Layer 11 of a small transformer language model trained on English Wikipedia (16 layers, counted from 0, width 64).
A neuron's activation on a vector x is squared ReLU(weights . x), where the dot is the dot product.

Input weights of the MLP neurons that the questions are about. A number n stands for (n - 128) times 0.01.
n11: 38, 169, 127, 95, 66, 106, 171, 110, 146, 110, 123, 164, 90, 101, 117, 91, 42, 156, 137, 154, 181, 139, 215, 132, 157, 119, 79, 175, 181, 253, 92, 220, 148, 69, 101, 102, 109, 113, 176, 97, 145, 181, 188, 99, 131, 93, 47, 153, 49, 94, 110, 102, 137, 149, 198, 144, 123, 186, 139, 149, 129, 110, 130, 161
n22: 118, 140, 159, 96, 83, 132, 93, 180, 153, 140, 104, 20, 128, 150, 113, 213, 106, 140, 135, 163, 143, 65, 110, 100, 104, 105, 189, 16, 120, 156, 169, 139, 136, 90, 147, 110, 84, 79, 137, 53, 116, 229, 184, 140, 117, 136, 149, 137, 136, 135, 234, 167, 104, 168, 158, 127, 142, 78, 126, 225, 130, 91, 62, 157
n45: 120, 149, 117, 149, 228, 71, 53, 156, 116, 183, 94, 159, 136, 124, 73, 82, 100, 147, 181, 170, 140, 150, 73, 154, 199, 172, 120, 119, 162, 112, 160, 141, 65, 250, 47, 115, 228, 91, 70, 240, 160, 87, 135, 72, 197, 75, 222, 96, 104, 95, 174, 126, 122, 115, 122, 147, 122, 132, 197, 224, 159, 114, 149, 88
n46: 179, 72, 105, 69, 139, 205, 61, 149, 143, 166, 101, 72, 207, 161, 168, 11, 130, 103, 146, 106, 151, 148, 123, 131, 90, 141, 61, 57, 184, 126, 117, 181, 122, 145, 117, 185, 105, 134, 88, 160, 248, 165, 124, 152, 18, 143, 148, 145, 207, 67, 164, 142, 95, 140, 106, 199, 207, 135, 132, 180, 145, 69, 152, 196
n66: 109, 206, 163, 188, 102, 134, 35, 144, 121, 122, 112, 167, 164, 144, 146, 111, 189, 123, 69, 107, 126, 177, 147, 170, 89, 121, 108, 95, 90, 169, 151, 111, 198, 115, 190, 230, 42, 83, 191, 103, 171, 170, 104, 156, 123, 182, 149, 214, 132, 121, 33, 173, 173, 143, 192, 125, 137, 155, 142, 163, 131, 121, 154, 152
n183: 125, 169, 108, 148, 148, 92, 187, 158, 147, 234, 202, 7, 156, 89, 92, 106, 57, 143, 186, 225, 20, 51, 142, 14, 84, 183, 147, 33, 114, 213, 197, 148, 128, 99, 102, 55, 107, 150, 121, 28, 51, 91, 148, 170, 48, 77, 88, 201, 60, 167, 94, 185, 144, 55, 122, 122, 174, 120, 147, 156, 178, 180, 116, 91
n198: 108, 129, 106, 191, 122, 95, 152, 122, 154, 153, 223, 109, 190, 113, 127, 115, 124, 62, 181, 117, 106, 61, 172, 176, 151, 103, 121, 172, 77, 149, 151, 147, 205, 36, 139, 147, 178, 233, 13, 143, 86, 206, 131, 201, 136, 54, 110, 28, 232, 197, 166, 127, 221, 65, 199, 66, 117, 221, 120, 60, 220, 113, 104, 209
n216: 137, 164, 139, 57, 97, 114, 138, 163, 134, 191, 147, 137, 159, 214, 140, 139, 92, 144, 117, 198, 113, 182, 178, 172, 99, 151, 113, 158, 99, 196, 112, 129, 125, 106, 142, 159, 138, 138, 63, 131, 117, 141, 198, 135, 81, 126, 124, 105, 119, 85, 168, 96, 123, 139, 147, 146, 99, 167, 145, 112, 89, 110, 131, 112
n223: 125, 175, 67, 119, 163, 156, 146, 160, 112, 177, 123, 154, 178, 68, 102, 161, 170, 165, 210, 155, 190, 204, 144, 88, 131, 203, 180, 67, 192, 43, 144, 231, 179, 212, 156, 118, 106, 154, 90, 146, 160, 157, 139, 228, 124, 143, 165, 92, 141, 181, 143, 134, 115, 131, 125, 179, 179, 144, 90, 183, 119, 64, 152, 119
n267: 54, 65, 135, 101, 95, 155, 115, 93, 117, 196, 160, 150, 156, 134, 124, 164, 114, 163, 95, 149, 108, 115, 107, 136, 131, 187, 142, 87, 166, 83, 134, 129, 107, 177, 118, 131, 162, 130, 80, 105, 91, 131, 103, 154, 96, 150, 109, 74, 135, 141, 155, 131, 155, 179, 145, 140, 128, 128, 177, 139, 76, 92, 74, 142
n270: 112, 174, 190, 124, 174, 152, 109, 179, 91, 90, 102, 98, 109, 113, 147, 66, 35, 112, 142, 72, 161, 80, 156, 50, 146, 158, 180, 128, 124, 179, 210, 105, 193, 156, 33, 114, 141, 147, 90, 137, 218, 120, 150, 189, 60, 59, 211, 80, 149, 209, 171, 136, 116, 40, 123, 130, 148, 89, 124, 101, 90, 136, 148, 159

Each question shows a token from some text and the vector x that enters the MLP there. A number n stands for (n - 128) times 0.032.

" d": 175, 145, 109, 133, 106, 112, 99, 147, 173, 114, 93, 154, 145, 146, 135, 153, 103, 141, 115, 92, 160, 90, 150, 105, 118, 176, 139, 140, 114, 67, 182, 112, 80, 140, 137, 140, 142, 148, 204, 131, 69, 65, 144, 100, 90, 122, 60, 130, 110, 92, 72, 98, 137, 109, 117, 155, 128, 126, 85, 109, 131, 157, 91, 168
Which of these neurons fires most? n183

"a": 122, 166, 125, 110, 83, 103, 85, 170, 182, 123, 64, 126, 153, 159, 89, 150, 137, 149, 121, 56, 92, 98, 123, 150, 104, 134, 111, 179, 121, 82, 190, 130, 94, 197, 127, 129, 173, 125, 154, 150, 125, 90, 124, 96, 113, 135, 98, 100, 96, 92, 162, 155, 122, 139, 131, 148, 103, 115, 50, 147, 120, 125, 141, 125
Which neuron fires most, and how strongly? n45, at about 33

" S": 145, 148, 102, 107, 81, 114, 116, 147, 107, 145, 87, 105, 142, 147, 176, 153, 143, 156, 104, 71, 144, 90, 161, 121, 105, 158, 112, 156, 119, 102, 194, 114, 77, 154, 142, 93, 178, 102, 158, 150, 113, 62, 145, 137, 135, 189, 94, 132, 106, 125, 116, 130, 122, 100, 142, 103, 61, 77, 102, 99, 109, 148, 58, 140
Which of these neurons fires most? n267

"u": 125, 96, 131, 125, 96, 116, 143, 143, 220, 129, 103, 165, 180, 151, 120, 127, 102, 140, 100, 74, 128, 87, 130, 149, 134, 136, 104, 127, 108, 117, 157, 102, 80, 238, 150, 146, 141, 107, 187, 154, 82, 69, 150, 122, 105, 155, 101, 119, 120, 105, 118, 117, 73, 139, 125, 138, 83, 134, 122, 134, 155, 113, 148, 155
Which two neurons fire most, strongest first? n45, n267

"or": 175, 169, 102, 93, 135, 130, 154, 136, 209, 85, 138, 156, 162, 107, 115, 135, 154, 152, 86, 111, 133, 121, 99, 138, 108, 133, 122, 191, 140, 85, 95, 139, 128, 141, 184, 56, 115, 149, 162, 140, 129, 45, 173, 120, 130, 149, 105, 74, 122, 94, 113, 83, 94, 97, 143, 154, 151, 121, 129, 101, 125, 136, 91, 106
Which of these neurons fires most? n223

"l": 153, 136, 145, 113, 64, 139, 99, 144, 114, 117, 110, 150, 171, 89, 130, 130, 130, 143, 104, 101, 150, 88, 124, 105, 87, 132, 134, 170, 85, 91, 130, 136, 112, 168, 130, 152, 188, 110, 136, 124, 146, 25, 186, 80, 115, 104, 81, 120, 81, 115, 98, 102, 115, 91, 144, 142, 92, 76, 85, 98, 101, 97, 123, 128
Which of these neurons fires most? n270

"av": 126, 153, 112, 93, 88, 97, 110, 89, 150, 141, 113, 153, 127, 108, 140, 141, 122, 91, 60, 56, 129, 106, 99, 149, 81, 162, 152, 148, 100, 151, 158, 184, 120, 162, 164, 137, 116, 61, 171, 164, 79, 105, 135, 175, 94, 176, 74, 81, 122, 134, 117, 116, 108, 73, 115, 156, 123, 137, 127, 123, 137, 163, 143, 105
Which of these neurons fires most? n66

"ed": 136, 137, 134, 113, 95, 160, 109, 135, 171, 94, 118, 138, 152, 138, 123, 147, 141, 138, 141, 107, 122, 88, 104, 156, 127, 179, 104, 165, 109, 115, 176, 127, 37, 156, 154, 118, 92, 83, 135, 173, 50, 109, 132, 90, 145, 132, 147, 127, 131, 82, 128, 102, 74, 78, 146, 153, 108, 151, 61, 131, 133, 154, 121, 198
Which of these neurons fires most? n45

"ip": 170, 157, 81, 89, 100, 122, 154, 115, 163, 83, 124, 164, 188, 147, 126, 129, 201, 76, 130, 81, 142, 126, 133, 152, 123, 124, 131, 163, 167, 136, 126, 150, 100, 185, 113, 98, 147, 122, 145, 191, 87, 102, 170, 124, 145, 112, 103, 144, 122, 100, 136, 89, 89, 119, 176, 99, 180, 96, 83, 111, 177, 144, 123, 109
Which two neurons fire most, strongest first? n45, n223

"us": 157, 121, 115, 122, 74, 164, 108, 129, 147, 48, 102, 154, 159, 123, 153, 156, 169, 150, 136, 80, 139, 123, 111, 164, 67, 149, 150, 176, 113, 98, 153, 130, 55, 150, 145, 135, 166, 69, 145, 132, 101, 105, 114, 135, 133, 136, 102, 177, 78, 100, 171, 136, 169, 116, 172, 91, 120, 93, 133, 84, 115, 115, 93, 136
Which of these neurons fires most? n66

" In": 177, 148, 71, 108, 122, 107, 123, 128, 165, 149, 126, 135, 162, 120, 112, 139, 137, 85, 107, 56, 127, 70, 122, 176, 95, 105, 160, 140, 70, 128, 148, 128, 91, 125, 190, 94, 133, 140, 117, 161, 109, 122, 94, 138, 158, 209, 133, 151, 101, 101, 145, 80, 123, 112, 130, 114, 99, 131, 138, 72, 84, 113, 128, 191
Which neuron fires most, and how strongly? n198, at about 14

"ing": 200, 103, 137, 115, 120, 118, 115, 124, 133, 106, 141, 154, 133, 126, 97, 176, 170, 120, 107, 99, 112, 115, 106, 136, 151, 126, 166, 162, 160, 84, 139, 141, 65, 139, 122, 48, 123, 139, 150, 156, 58, 116, 118, 87, 136, 147, 110, 93, 97, 85, 133, 69, 96, 129, 168, 139, 82, 113, 40, 119, 106, 129, 107, 143
Which of these neurons fires most? n267